Layer 5 of a small transformer language model trained on English Wikipedia (8 layers, counted from 0, width 128).
A neuron adds its activation times its output weights to the MLP's output. To switch it off is to set its activation to zero at one token and run the rest of the model.

Output weights of the MLP neurons that the questions are about. A number n stands for (n - 500) times 0.00073.
n75: 512 564 638 582 494 279 633 555 725 585 323 539 551 679 369 411 551 637 326 445 467 442 561 575 464 360 441 335 580 416 402 597 494 421 520 342 435 579 595 479 491 642 329 633 576 381 490 505 666 562 500 497 383 600 612 613 463 580 503 475 428 708 440 272 354 472 542 635 485 405 583 632 660 557 367 365 566 449 556 447 473 646 384 570 335 562 377 591 456 480 611 484 414 357 460 595 511 457 398 581 629 568 554 393 549 411 555 368 407 674 517 480 771 497 564 408 518 467 408 337 490 532 690 476 523 469 599 523
n97: 356 668 547 489 586 443 517 558 521 467 504 668 405 527 511 695 511 451 458 426 441 704 514 489 567 626 550 763 634 551 682 426 506 707 428 520 455 279 428 459 460 504 726 601 454 353 650 311 406 644 497 567 592 472 538 466 430 545 306 640 515 603 811 631 427 448 461 480 613 543 284 408 366 546 472 570 587 560 667 678 493 607 391 378 427 471 366 532 305 590 211 496 446 671 489 389 535 543 413 594 483 354 647 300 544 517 426 471 527 334 450 582 407 389 131 675 534 357 365 648 357 455 665 574 677 489 636 594
n198: 650 635 630 636 627 495 515 530 692 573 616 615 582 522 586 676 712 471 724 765 370 508 473 504 411 332 551 840 551 515 470 552 298 320 486 496 489 547 525 394 615 252 585 589 722 479 424 356 629 512 519 632 395 568 307 284 482 323 504 500 230 473 524 363 580 715 623 426 369 362 679 645 544 562 542 780 542 467 396 476 399 531 452 520 628 512 474 469 496 631 544 432 449 516 390 535 451 262 467 738 451 660 480 286 552 504 477 351 513 351 735 688 415 633 300 518 710 312 375 419 331 725 472 307 560 746 485 412
n208: 561 556 627 509 432 500 593 542 509 526 375 441 567 538 468 673 650 459 730 500 503 471 402 432 434 630 447 545 423 500 612 500 466 253 509 552 442 506 360 555 660 533 418 272 355 403 439 483 488 558 518 542 397 445 359 452 479 400 500 407 471 491 380 842 584 534 547 375 300 611 553 422 685 475 472 500 517 583 210 690 611 511 407 792 642 438 482 377 477 618 407 438 609 516 408 643 563 358 485 570 540 481 373 281 482 500 352 533 586 450 568 436 631 558 500 518 436 261 333 354 487 561 283 425 331 551 657 473
n211: 267 593 729 305 479 349 409 324 670 599 606 606 474 708 404 323 432 621 469 467 523 523 515 433 335 571 517 567 684 573 359 599 552 423 451 394 298 383 560 612 554 679 304 447 439 215 533 510 459 465 518 627 393 578 236 757 198 538 438 391 653 477 630 154 418 538 549 609 445 705 602 559 594 352 504 481 430 301 205 645 642 486 705 384 677 532 514 350 405 615 473 504 582 554 574 434 750 655 496 551 700 583 556 399 390 354 600 349 533 439 442 578 492 493 597 257 238 475 605 364 427 223 384 553 423 566 445 395
n226: 653 493 423 638 742 547 582 322 600 579 409 500 488 439 476 643 305 439 374 608 571 472 285 557 341 469 430 411 510 470 376 622 509 479 353 408 534 397 602 483 574 640 258 494 521 507 209 328 311 588 341 480 663 600 631 772 338 547 291 459 562 521 410 269 426 629 452 503 345 584 687 375 297 352 439 483 582 654 355 518 587 466 460 399 525 649 340 507 529 342 461 482 335 431 406 573 497 507 549 359 400 543 324 397 397 611 358 432 591 566 667 440 436 460 545 572 376 494 687 736 515 487 633 503 457 546 669 441
n311: 761 468 435 607 540 776 369 771 649 571 462 453 639 721 116 492 526 349 276 651 542 452 539 527 496 255 474 262 500 475 380 839 535 431 330 780 303 368 253 546 565 441 491 571 616 637 505 286 513 539 380 597 368 463 604 574 411 586 442 464 438 414 534 356 466 566 704 406 548 522 572 638 411 602 399 636 531 486 457 491 448 531 311 582 284 496 605 590 616 376 548 571 417 448 483 500 773 403 504 496 625 500 397 453 290 345 719 562 434 761 829 571 500 559 457 289 454 382 23 480 395 666 900 624 401 439 677 658
n335: 500 428 536 497 515 560 463 671 431 551 550 295 677 619 503 426 726 614 452 485 618 553 520 624 614 586 589 356 439 512 685 571 388 526 587 622 408 536 373 358 490 569 405 589 533 403 518 497 430 477 637 432 347 560 588 650 540 290 491 572 290 682 418 500 416 482 326 297 430 559 407 493 666 468 459 561 666 428 260 517 445 529 712 434 577 450 531 441 513 570 510 537 626 559 579 332 535 558 170 575 462 674 432 443 615 510 728 409 578 486 574 362 376 513 326 583 644 610 423 402 555 374 447 623 447 649 366 414
n354: 536 552 412 655 300 615 595 432 557 330 500 589 455 436 394 534 638 572 372 459 698 654 519 343 605 463 530 344 269 414 327 397 401 525 371 455 321 393 603 569 743 510 309 520 540 362 430 464 533 506 637 435 431 482 657 700 410 376 548 414 553 574 559 791 478 576 389 374 563 450 530 391 638 580 639 543 576 447 510 462 506 461 663 619 551 455 690 478 629 375 427 599 399 459 528 440 632 576 477 415 506 443 445 575 661 497 602 523 537 450 547 422 676 376 516 403 657 514 547 432 674 476 613 525 473 680 548 441
n366: 522 463 543 396 497 612 426 664 525 322 579 433 384 415 761 465 368 398 426 528 446 530 546 303 532 494 380 383 445 618 351 449 476 611 560 593 433 491 509 639 411 493 551 631 386 435 451 432 487 457 531 506 656 616 614 556 470 503 494 458 489 513 644 685 405 512 638 399 712 474 596 372 485 529 418 478 491 198 337 533 594 509 301 461 570 483 503 516 635 624 612 219 569 363 530 664 562 482 345 843 434 563 524 550 363 627 477 534 467 420 334 547 457 484 448 485 391 450 531 583 128 487 434 506 559 732 618 592
n372: 751 547 285 471 488 472 469 479 640 577 496 475 529 695 351 440 595 664 321 518 390 552 413 603 609 528 381 421 557 423 769 530 494 474 598 695 509 673 542 550 598 613 557 471 506 156 406 584 550 520 549 479 413 603 509 716 572 541 598 541 519 548 673 855 406 515 487 311 398 380 673 673 457 605 622 716 442 571 511 297 513 637 608 591 612 328 467 494 640 497 435 311 696 461 685 588 605 449 560 526 603 589 490 553 549 500 574 437 492 449 555 488 525 409 600 524 469 450 354 488 575 540 513 589 599 395 565 533
n411: 654 513 410 577 379 462 588 503 574 548 398 655 414 604 528 600 454 523 461 383 542 609 571 468 552 500 486 566 517 426 655 420 371 571 455 786 557 486 454 389 500 510 320 604 491 578 463 461 376 544 441 392 370 515 626 388 523 592 609 531 568 494 492 551 582 494 549 590 478 400 582 621 485 448 554 518 598 555 206 588 441 445 409 624 595 338 471 716 605 839 343 592 309 714 435 244 380 532 445 505 476 513 315 408 432 569 485 679 563 333 529 485 598 506 416 564 456 458 669 620 679 429 593 408 600 538 456 349
n416: 453 558 556 479 552 526 386 424 512 525 669 600 514 348 666 410 461 392 447 564 515 441 309 535 534 419 492 497 635 676 466 624 581 543 554 530 614 457 565 658 419 409 535 402 469 588 662 525 497 192 327 648 476 450 610 435 555 414 506 415 425 356 593 85 604 472 730 387 491 488 482 357 410 573 491 446 355 542 187 566 561 391 547 401 475 569 428 472 367 345 425 434 603 518 646 587 411 543 503 682 470 503 389 473 488 533 417 392 555 490 648 651 209 536 525 370 368 592 462 617 377 577 447 485 579 547 385 416
n424: 376 397 617 624 413 390 593 483 470 288 588 290 515 567 428 474 249 323 549 357 666 334 281 344 367 430 535 358 550 355 267 505 294 361 611 633 335 632 504 721 315 235 635 341 487 528 558 508 761 482 688 546 564 440 245 304 383 524 526 504 428 691 705 351 647 209 500 542 523 176 513 661 618 390 626 408 500 373 507 514 558 595 143 527 568 349 424 455 754 267 713 495 740 442 356 347 605 726 508 465 384 418 375 603 355 739 393 408 617 775 794 689 301 448 496 357 452 370 437 532 896 264 437 465 393 486 675 550
n446: 526 572 458 427 438 568 500 437 518 517 389 568 442 481 353 599 441 485 485 457 399 602 468 411 463 592 490 460 440 539 556 571 571 511 511 543 618 415 447 558 535 546 641 580 548 452 438 541 469 535 533 453 509 597 582 491 494 564 577 525 395 561 476 378 478 517 604 355 474 620 531 514 422 475 560 505 569 314 500 341 461 575 489 500 352 418 425 292 427 602 579 552 521 420 519 361 544 481 446 634 491 465 493 543 673 489 461 550 391 488 427 498 473 549 440 554 697 458 522 465 243 463 572 502 528 523 509 515
n501: 438 428 639 557 624 453 430 539 523 367 633 446 460 518 481 572 636 533 574 450 362 452 450 639 426 547 654 454 563 450 662 510 418 576 353 453 352 526 610 435 445 432 555 493 424 490 541 414 433 396 427 509 591 447 521 436 529 394 543 491 579 599 549 476 498 528 481 451 471 582 509 404 511 509 449 598 526 580 476 403 676 563 382 536 439 473 614 557 387 476 522 512 348 428 442 363 633 431 527 574 482 597 470 560 500 475 296 411 581 500 549 560 635 611 419 451 520 515 450 496 533 592 481 382 580 541 514 531

Each question names a token from some text and the token that comes next. It shows the activations a of the neurons there, in the order above. A number n stands for (n - 500) times 0.0062.

Then comes g, the gradient of the next token's log-probability with respect to the MLP's output, scaled to length 1. A neuron's effect is roughly proportional to its activation times (output weights . g). A number n stands for (n - 500) times 0.00091.

"T", then "P"
a: 666 628 500 500 500 500 500 500 500 500 500 500 500 500 500 500
g: 528 380 489 586 465 425 621 467 536 585 587 514 574 469 473 325 280 559 426 580 539 493 599 559 488 401 415 464 587 634 652 411 463 520 484 498 533 291 439 670 414 596 525 548 498 489 429 508 487 333 521 445 578 370 472 406 538 574 497 549 371 428 453 518 652 528 458 317 421 390 441 534 345 539 448 395 416 499 356 490 590 714 328 460 671 325 745 548 339 590 385 296 505 549 560 512 537 541 606 341 386 608 555 369 446 382 662 513 609 428 382 460 421 443 493 493 561 687 691 652 491 496 565 420 370 553 513 541
Which neuron, switched off, raises the next token's probability most? n75

" most", then " not"
a: 500 500 500 581 500 592 500 500 500 500 500 500 665 500 500 500
g: 516 381 331 500 556 612 549 571 567 452 323 459 413 638 363 612 510 438 652 482 415 545 503 474 408 503 541 486 332 571 317 624 468 504 432 308 538 606 497 510 556 632 532 537 388 518 500 303 600 685 637 651 383 418 330 390 523 371 670 478 701 465 506 475 581 474 544 403 549 575 583 405 613 383 572 496 423 468 490 369 497 546 523 542 618 388 530 573 435 532 493 466 449 472 251 492 566 595 476 458 483 628 401 349 661 635 521 469 618 564 534 588 436 522 447 335 495 656 396 592 698 400 566 585 525 460 669 682
Which neuron, switched off, lowers the next token's probability most? n208

"row", then "s"
a: 500 612 699 500 500 500 500 500 500 500 500 500 500 500 500 500
g: 521 459 518 388 518 468 440 416 296 552 396 590 552 582 282 514 503 561 557 472 571 563 536 701 519 293 516 613 460 384 308 600 740 456 760 342 454 450 460 593 554 528 677 637 450 348 395 471 445 625 521 626 457 582 620 567 390 392 602 602 534 519 521 633 456 492 520 453 611 459 433 535 441 364 283 461 592 632 516 552 318 486 539 617 527 522 542 540 510 438 443 323 425 385 468 662 478 428 498 458 685 514 461 468 424 638 618 591 629 455 520 520 511 297 429 463 510 499 452 635 594 459 358 431 425 568 414 435
Which neuron, switched off, raises the next token's probability most? n198

".", then "\n\n"
a: 500 500 500 500 500 500 884 500 500 500 500 500 500 500 500 500
g: 480 501 514 560 487 508 635 662 396 412 511 573 488 513 504 567 414 480 527 391 398 577 379 476 433 553 537 414 334 367 499 447 451 498 604 315 508 486 474 718 672 421 527 192 520 400 641 507 486 442 382 591 707 508 340 493 390 504 440 512 798 568 514 457 560 575 511 597 472 754 557 634 371 492 408 494 469 399 547 463 684 528 462 699 544 555 606 465 506 527 534 348 263 368 473 413 471 485 502 457 604 429 515 400 387 351 514 361 432 372 385 553 580 328 440 395 451 425 517 567 448 515 556 481 614 480 498 545
Which neuron, switched off, raises the next token's probability most? n311

"if", then "et"
a: 500 695 916 500 500 500 500 500 500 500 500 500 500 500 500 563
g: 796 440 598 537 372 539 388 459 459 368 442 597 619 436 512 541 554 485 527 559 490 583 459 491 492 344 418 398 461 280 228 419 450 480 590 498 561 631 671 426 422 537 552 537 437 442 427 618 585 450 305 567 290 530 361 348 564 474 555 495 617 504 384 741 467 571 488 610 545 560 315 484 468 475 584 612 631 433 519 523 503 739 596 533 478 623 444 574 430 641 584 415 455 565 407 645 473 495 467 519 395 464 536 550 619 547 545 505 706 441 621 574 606 504 553 419 464 541 663 508 442 453 589 459 366 323 408 525
Which neuron, switched off, raises the next token's probability most? n97

" All", then "iance"
a: 500 500 500 500 500 589 500 500 500 500 500 500 500 500 500 500
g: 333 267 400 500 338 652 416 391 543 346 583 635 428 470 566 630 370 449 364 503 447 610 644 444 498 514 305 600 434 521 469 542 543 495 581 539 399 349 560 394 545 400 576 650 623 681 470 610 513 657 564 438 521 395 441 610 493 464 468 557 400 481 528 598 585 437 606 318 493 422 573 574 429 449 415 410 538 578 546 433 356 421 500 521 579 489 477 438 511 437 285 537 494 650 440 228 392 419 555 494 487 272 505 588 655 368 457 538 645 392 389 376 491 606 474 525 438 458 370 516 629 428 455 457 521 647 353 501
Which neuron, switched off, raises the next token's probability most? n226

"P", then "S"
a: 663 500 500 500 624 500 500 500 500 500 500 500 500 500 500 500
g: 493 506 511 673 668 441 462 415 431 655 450 493 472 512 418 395 385 468 339 377 463 397 344 463 611 528 548 482 406 551 547 591 265 415 698 612 472 800 509 538 449 550 552 361 555 361 567 448 366 404 493 302 392 440 563 552 442 634 544 582 505 555 755 619 341 455 447 477 494 363 533 429 447 510 484 642 397 537 582 471 475 536 721 560 553 470 423 644 506 511 565 604 489 434 480 559 453 701 422 533 445 498 584 545 536 369 565 347 469 562 572 436 456 423 386 231 370 545 552 565 431 432 423 580 642 465 533 525
Which neuron, switched off, lowers the next token's probability most? n75

"f", then " Ho"
a: 500 500 500 500 500 500 500 500 500 500 500 500 500 500 500 862
g: 592 636 576 473 579 415 460 597 582 641 432 443 754 513 453 421 466 445 424 449 535 325 539 454 409 446 534 698 510 266 370 649 310 456 466 240 450 634 497 627 549 495 554 661 500 295 467 465 494 556 276 474 378 476 515 456 554 542 540 483 577 587 386 343 585 538 299 539 531 494 478 350 529 596 443 484 397 497 479 516 498 504 533 321 414 517 362 407 565 630 570 555 501 365 670 511 550 533 345 596 538 527 617 348 499 372 607 479 566 539 633 507 503 636 572 589 596 421 383 464 546 514 422 642 438 349 594 469
Which neuron, switched off, raises the next token's probability most? n501

".", then " At"
a: 500 500 500 500 500 500 543 500 500 500 500 500 500 500 500 500
g: 700 557 482 585 490 488 402 608 416 632 569 426 559 522 461 358 391 411 572 565 636 433 519 521 524 516 377 528 536 528 386 456 476 591 488 666 423 475 615 301 478 425 532 531 512 442 350 528 391 458 389 695 137 682 479 380 552 354 690 332 389 341 615 423 436 571 421 343 483 403 443 515 485 407 476 412 543 562 573 608 359 598 398 346 512 483 575 606 523 512 409 416 491 425 374 477 569 496 460 406 657 695 633 470 437 476 588 602 276 497 440 550 590 556 574 612 566 561 407 537 523 508 481 614 501 501 590 605
Which neuron, switched off, lowers the next token's probability most? n311

"ond", then "ness"
a: 535 500 508 506 500 500 500 500 541 500 500 500 500 500 500 500
g: 622 471 582 466 459 545 489 545 611 590 297 491 411 475 417 405 466 595 376 561 559 545 379 645 270 455 519 522 448 344 490 464 397 558 618 460 515 570 648 431 299 439 518 571 449 567 759 426 621 370 474 528 390 499 471 478 534 416 376 365 563 549 528 427 582 617 548 538 455 467 581 693 556 602 505 371 449 440 574 469 518 532 524 494 605 544 586 443 461 426 609 421 496 611 497 496 464 352 628 592 576 555 365 556 606 524 490 138 623 614 587 570 600 353 289 536 513 578 453 591 393 606 225 411 547 442 481 519
Which neuron, switched off, lowers the next token's probability most? n75

".", then " S"
a: 500 500 500 500 500 500 821 500 500 500 500 500 500 500 500 500
g: 602 561 557 590 574 368 473 493 533 615 362 547 576 438 660 363 579 627 436 529 497 399 424 467 488 564 355 587 556 587 572 765 560 293 607 540 494 529 497 386 344 400 635 605 522 377 361 577 514 456 516 359 444 622 685 409 564 481 598 522 375 372 618 369 420 506 405 606 709 619 455 478 349 537 524 491 409 487 581 539 458 456 475 342 407 500 472 533 487 414 476 450 377 626 450 561 580 610 381 431 467 537 467 471 555 498 602 599 531 735 529 548 442 327 590 509 478 695 454 490 738 542 460 694 421 348 586 606
Which neuron, switched off, lowers the next token's probability most? n311

"ery", then " par"
a: 500 500 533 500 500 500 500 500 500 500 500 500 500 500 500 500
g: 546 527 454 374 581 550 407 608 577 516 345 326 465 456 449 475 315 398 512 411 581 482 599 533 562 422 635 244 396 550 548 483 553 497 476 494 510 541 536 619 479 334 458 580 389 547 349 565 451 269 683 466 437 384 447 497 406 562 410 592 398 509 501 322 480 463 575 345 594 453 624 559 396 362 612 487 482 421 454 483 528 607 430 390 454 290 391 349 572 609 472 621 510 493 461 485 427 519 495 483 729 507 372 322 517 668 388 363 491 569 483 324 425 533 674 405 517 750 597 402 638 469 511 575 618 538 528 457
Which neuron, switched off, raises the next token's probability most? n198

"arly", then "le"
a: 500 500 500 525 500 500 500 500 658 501 500 500 510 500 500 661
g: 446 524 310 598 442 686 576 376 438 648 616 298 391 525 510 566 502 454 476 523 511 726 495 408 595 569 475 525 279 519 627 329 482 498 551 687 510 521 589 465 577 454 450 488 379 455 442 563 446 553 488 498 654 626 397 478 490 485 406 567 516 421 518 696 447 383 502 468 425 345 713 597 471 530 412 587 464 389 406 488 483 327 424 588 782 353 390 416 545 531 394 515 578 655 516 344 433 519 686 478 427 466 521 593 626 520 542 601 540 367 493 412 503 375 461 339 454 407 480 606 372 565 639 548 601 667 530 511
Which neuron, switched off, lowers the next token's probability most? n354

"-", then " Michael"
a: 500 500 500 500 500 500 500 921 500 500 500 500 500 500 500 631
g: 494 533 447 531 394 336 574 649 439 538 583 438 554 545 436 554 435 405 712 470 535 433 465 522 449 538 632 374 539 541 623 575 629 277 335 591 535 529 448 476 533 651 317 514 647 462 651 555 651 315 481 561 679 621 395 493 376 504 540 570 489 549 657 519 620 541 741 556 440 754 537 343 527 378 367 432 499 559 477 656 505 505 577 391 698 428 550 554 522 529 460 528 467 601 677 506 498 476 539 477 588 451 398 442 451 475 395 466 425 420 482 561 409 543 503 393 521 623 495 370 492 398 362 378 271 533 372 649
Which neuron, switched off, lowers the next token's probability most? n335

" He", then " was the"
a: 500 500 500 500 500 734 500 500 500 500 548 500 500 500 500 594
g: 400 486 648 384 602 608 430 474 667 547 557 357 647 724 662 363 524 340 614 354 572 413 597 435 566 413 582 530 534 609 714 575 605 500 477 520 343 542 410 479 454 691 645 469 472 594 578 497 630 650 506 369 374 488 598 480 574 506 521 549 504 448 534 497 522 473 372 444 495 472 568 485 531 498 467 518 607 390 452 477 524 494 423 504 520 638 526 608 588 482 492 600 521 648 517 322 678 449 538 547 739 542 316 714 335 458 428 649 434 467 498 397 591 463 337 392 437 457 600 425 341 306 420 548 537 602 550 428
Which neuron, switched off, raises the next token's probability most? n226

"C", then "arly"
a: 500 500 500 534 550 500 500 500 500 500 500 705 500 510 500 698
g: 334 525 465 556 397 498 436 468 526 535 461 456 629 472 306 463 566 654 432 542 425 592 508 568 532 495 457 408 589 661 720 308 534 668 494 397 370 554 423 703 560 402 434 479 397 553 550 402 602 397 481 406 587 374 584 551 425 428 660 508 470 382 703 618 504 386 471 414 507 413 392 450 652 623 482 456 763 499 494 431 421 369 486 552 465 606 532 393 524 602 496 417 483 370 368 535 511 447 562 320 377 312 559 603 564 640 543 544 557 600 686 311 406 582 458 418 494 543 530 498 599 444 639 609 597 626 395 405
Which neuron, switched off, raises the next token's probability most? n211

"est", then "'s"
a: 500 500 500 500 500 500 500 500 500 500 500 500 594 500 500 500
g: 470 417 523 395 458 393 492 642 542 522 193 495 614 504 419 485 592 590 546 488 451 455 541 619 415 323 431 416 449 458 644 554 617 401 643 303 341 416 439 507 602 757 424 696 400 383 351 509 406 472 564 485 506 403 558 621 620 448 421 355 585 515 646 553 553 644 488 440 356 479 421 515 555 550 503 381 597 435 363 481 379 478 537 506 511 429 354 460 583 479 581 423 324 678 498 471 541 539 465 540 653 674 569 407 409 475 576 679 685 588 588 476 559 559 590 568 549 427 498 403 575 426 709 572 403 477 567 451
Which neuron, switched off, raises the next token's probability most? n416

"\n", then "C"
a: 500 500 500 514 500 518 500 610 500 500 849 500 500 500 500 500
g: 448 673 456 482 436 322 468 319 659 590 451 350 515 649 467 466 525 445 293 514 584 565 422 542 618 386 484 312 491 597 466 799 450 524 465 416 525 649 489 717 401 397 400 587 286 540 522 431 523 557 574 516 394 449 501 356 478 502 531 528 621 536 444 445 386 588 477 579 573 239 436 500 539 419 411 558 446 350 515 389 499 478 425 607 682 466 455 389 416 485 558 376 562 446 379 485 575 403 516 391 564 453 628 439 633 389 435 340 679 614 612 328 544 517 457 505 514 588 563 490 531 334 447 478 577 503 507 355
Which neuron, switched off, lowers the next token's probability most? n372

"ant", then "ill"
a: 500 500 500 500 500 500 500 500 741 500 500 500 500 500 500 622
g: 613 464 358 555 599 493 441 334 511 471 471 488 452 373 554 257 471 502 445 420 602 417 557 531 669 696 501 513 400 617 388 461 586 479 441 645 630 637 535 439 655 577 307 462 491 591 653 546 464 644 525 570 556 531 561 509 624 421 700 452 640 545 491 751 498 492 408 331 600 583 284 455 450 558 395 426 635 581 480 450 378 571 566 540 467 452 519 478 356 559 585 480 597 634 556 679 556 446 593 506 514 380 527 565 476 424 456 453 420 448 541 609 747 525 644 440 477 662 585 643 454 439 449 580 508 406 616 671
Which neuron, switched off, raises the next token's probability most? n501

" W", then "ide"
a: 500 500 500 500 608 500 500 500 500 500 500 500 500 500 500 559
g: 439 447 516 406 478 633 638 569 510 349 484 352 666 333 643 390 665 650 427 317 564 433 523 474 590 448 629 471 493 401 553 671 435 493 508 460 635 488 407 588 477 488 480 647 479 536 550 453 515 473 745 597 560 518 532 571 562 498 560 472 576 441 315 365 558 442 300 639 501 449 492 524 554 642 494 447 458 429 515 293 580 498 518 645 604 505 605 492 388 310 450 593 623 520 499 590 576 665 465 372 416 537 541 400 500 595 542 506 439 420 619 742 460 558 638 360 506 598 374 712 664 470 556 648 375 504 518 561
Which neuron, switched off, raises the next token's probability most? n211

"-", then " Car"
a: 500 500 500 500 500 500 500 848 500 500 500 500 500 500 500 624
g: 555 578 616 428 600 543 516 488 578 615 236 371 401 635 460 424 527 627 486 410 412 619 540 706 610 290 568 486 534 597 632 610 603 650 406 596 489 399 521 466 363 417 553 469 316 664 283 548 470 399 366 556 584 492 546 299 332 470 431 537 408 637 342 413 562 490 405 482 601 281 602 523 524 488 477 463 461 433 491 563 521 585 494 616 473 506 434 487 689 592 730 565 407 538 600 486 446 434 400 623 426 528 506 456 376 633 522 391 635 529 456 626 481 394 393 460 476 606 528 542 460 486 649 578 530 545 625 469
Which neuron, switched off, lowers the next token's probability most? n335

"ied", then " in the"
a: 500 500 500 500 500 500 500 500 598 500 500 500 500 500 500 500
g: 386 495 474 432 587 296 559 654 386 460 544 640 538 505 312 547 446 551 536 357 562 348 446 481 378 617 532 466 386 816 600 564 605 643 447 458 295 443 418 301 605 269 492 564 629 632 461 574 487 592 667 591 424 502 573 644 419 563 466 510 495 258 424 588 422 396 256 464 477 594 539 502 615 497 499 563 506 484 460 485 457 522 456 596 441 487 507 378 507 547 553 503 386 573 354 426 575 579 439 405 592 477 421 599 427 592 593 573 561 672 451 324 604 593 515 521 471 438 527 389 390 461 543 596 529 595 443 380
Which neuron, switched off, lowers the next token's probability most? n354

"l", then "t"
a: 532 500 500 500 500 500 500 500 500 500 500 500 500 500 500 635
g: 641 682 628 395 495 626 604 285 446 647 520 607 471 566 422 549 611 591 554 533 454 452 595 627 337 508 474 503 598 435 653 487 536 599 566 470 416 551 641 439 676 305 574 500 452 271 438 659 638 493 576 361 332 620 362 450 752 356 437 417 366 482 529 363 578 424 535 554 587 335 497 435 461 461 482 542 295 399 558 522 424 536 499 435 383 396 420 560 415 504 563 667 507 576 696 464 480 380 468 597 550 415 553 464 668 490 443 439 443 629 498 485 375 391 554 579 557 529 565 569 453 654 404 470 549 460 487 561
Which neuron, switched off, lowers the next token's probability most? n75

" and", then " compet"
a: 500 500 500 588 500 500 500 500 500 500 500 500 744 500 500 546
g: 549 524 710 476 509 369 553 547 465 569 618 572 503 466 387 347 468 307 690 427 460 542 578 550 348 602 482 399 407 640 680 489 427 683 419 637 607 441 667 490 428 477 406 413 593 496 462 576 528 588 498 388 401 516 630 571 571 510 466 432 447 444 439 561 499 452 402 499 477 388 611 426 485 620 598 480 465 529 503 604 697 538 475 656 425 655 525 607 516 397 551 371 225 539 403 496 656 468 497 481 344 570 456 518 368 474 540 339 608 712 432 384 541 614 578 552 581 465 478 490 626 301 478 444 368 707 642 556
Which neuron, switched off, raises the next token's probability most? n416

")", then " r"
a: 500 500 500 500 500 500 500 500 500 500 500 500 559 500 500 500
g: 520 427 560 481 537 591 349 405 449 526 419 499 406 354 589 262 390 519 447 550 599 535 561 581 545 392 485 496 464 616 587 482 495 530 436 581 675 337 540 505 395 618 559 419 369 572 718 545 473 576 418 166 403 493 710 592 607 514 517 423 418 665 458 463 436 566 552 563 604 403 424 556 350 614 685 631 469 506 529 504 655 590 602 474 466 644 480 470 382 587 610 572 606 483 672 665 369 441 660 611 472 743 445 571 559 520 416 455 467 594 538 599 487 595 408 603 441 478 382 493 593 522 460 608 626 515 449 443
Which neuron, switched off, lowers the next token's probability most? n416

"ing the", then " Me"
a: 500 500 500 500 500 500 500 500 500 500 500 500 500 500 636 500
g: 486 591 556 510 385 500 558 577 390 575 456 551 698 391 417 596 559 374 410 503 416 544 589 510 540 314 423 668 468 436 535 767 370 263 456 654 349 474 592 360 537 496 697 605 349 608 482 406 425 510 501 411 478 585 541 420 510 620 605 584 598 362 472 576 574 562 462 672 504 337 609 497 385 588 265 495 695 441 474 524 369 513 445 445 444 607 583 368 413 551 681 580 647 503 478 358 568 672 450 450 456 476 503 330 570 404 386 541 503 469 440 400 458 405 478 561 599 455 399 573 457 588 468 475 441 497 659 461
Which neuron, switched off, lowers the next token's probability most? n446

"ount", then " School"
a: 500 500 500 500 500 500 500 500 500 500 500 500 500 500 695 500
g: 625 583 556 528 462 684 356 340 468 411 736 405 637 379 399 460 378 482 345 551 527 559 478 417 491 477 593 254 511 450 624 359 559 617 544 544 626 546 427 380 354 422 512 422 483 588 458 528 523 422 612 433 578 541 550 493 573 525 622 549 476 429 434 488 491 516 512 371 616 351 442 582 425 547 496 471 578 558 498 288 416 488 454 489 568 440 385 601 486 416 559 397 473 498 576 257 489 640 420 678 442 620 792 288 314 507 357 400 513 499 454 615 423 437 580 558 488 390 640 482 413 437 568 674 464 558 570 474
Which neuron, switched off, lowers the next token's probability most? n446

"aching", then " ass"
a: 500 500 500 500 500 500 500 500 500 500 500 500 732 500 500 500
g: 513 461 441 603 447 423 479 339 441 498 399 448 627 410 576 468 544 519 442 605 516 471 624 572 571 395 495 334 502 430 413 404 456 458 575 431 524 407 501 718 608 473 534 617 547 573 651 569 683 514 518 541 347 449 531 540 526 560 480 499 522 661 692 453 477 444 636 489 664 496 668 616 211 322 585 543 543 471 466 497 410 476 687 507 359 453 461 461 458 593 511 503 463 380 510 424 503 298 417 634 371 573 303 385 532 382 357 400 498 534 482 613 444 627 455 462 511 543 430 431 681 428 497 489 532 141 371 490
Which neuron, switched off, lowers the next token's probability most? n416

" he", then " debut"
a: 500 500 500 500 500 646 500 500 500 500 500 500 500 500 500 579
g: 407 470 569 351 425 355 481 511 485 569 492 435 534 512 407 680 459 481 688 289 573 500 490 486 461 500 495 424 647 465 471 573 351 551 607 530 610 551 460 614 578 724 440 509 462 387 384 538 517 565 509 499 587 745 519 527 462 478 547 546 530 642 530 451 454 448 585 597 352 667 659 625 574 472 507 335 416 615 462 685 554 765 505 489 386 599 421 541 613 434 519 515 319 422 568 522 494 477 440 567 484 696 644 403 334 508 469 452 512 523 596 653 519 331 530 490 495 516 541 344 356 315 575 316 627 570 350 419
Which neuron, switched off, lowers the next token's probability most? n226

"all", then "ed in"
a: 500 500 500 500 500 500 500 500 500 630 500 500 565 500 500 500
g: 513 491 473 435 545 519 508 460 482 518 615 684 458 553 518 666 470 448 473 461 429 550 401 512 487 602 452 520 680 734 594 430 458 633 338 699 539 431 555 568 535 411 484 805 648 441 489 531 479 585 501 361 412 466 410 550 287 484 720 384 660 334 601 549 586 509 456 460 597 583 530 401 426 486 456 615 459 415 506 469 392 319 568 657 453 696 429 649 435 464 590 531 511 415 573 620 515 645 433 543 438 290 519 666 496 520 435 549 466 424 476 405 521 301 579 534 488 376 504 450 408 722 566 512 497 547 639 564
Which neuron, switched off, lowers the next token's probability most? n366

" n", then "erv"
a: 500 500 500 500 500 686 500 500 500 500 500 500 500 500 500 524
g: 469 413 492 553 599 443 703 348 467 335 484 458 374 556 396 398 535 456 322 474 527 464 546 442 429 629 420 670 476 364 401 723 525 473 300 521 561 554 697 686 519 299 436 415 564 501 554 553 454 735 600 538 456 377 443 495 515 470 470 437 626 571 498 671 441 392 508 738 463 506 597 485 485 517 508 654 485 566 485 473 575 482 490 420 613 460 384 374 428 447 701 583 423 502 446 493 479 524 582 457 339 296 561 485 373 499 368 477 526 525 610 542 471 479 494 664 484 230 514 572 554 421 474 703 520 459 633 510
Which neuron, switched off, lowers the next token's probability most? n226

" ins", then "ec"
a: 500 500 500 638 500 500 500 500 500 500 500 500 500 633 500 500
g: 540 541 471 498 639 551 523 518 600 302 644 580 508 544 334 631 506 261 546 668 464 469 563 432 381 450 413 290 405 527 520 506 416 565 459 506 405 547 517 494 534 566 399 666 486 357 427 447 603 375 622 601 493 400 701 476 395 610 456 589 618 464 544 386 471 304 485 583 446 433 420 500 360 386 596 575 318 290 489 658 673 554 332 525 557 583 460 576 632 654 456 592 703 587 435 422 441 412 599 451 370 517 592 421 578 560 527 640 598 452 405 534 419 419 549 579 557 497 639 310 403 391 552 440 501 512 439 484
Which neuron, switched off, lowers the next token's probability most? n424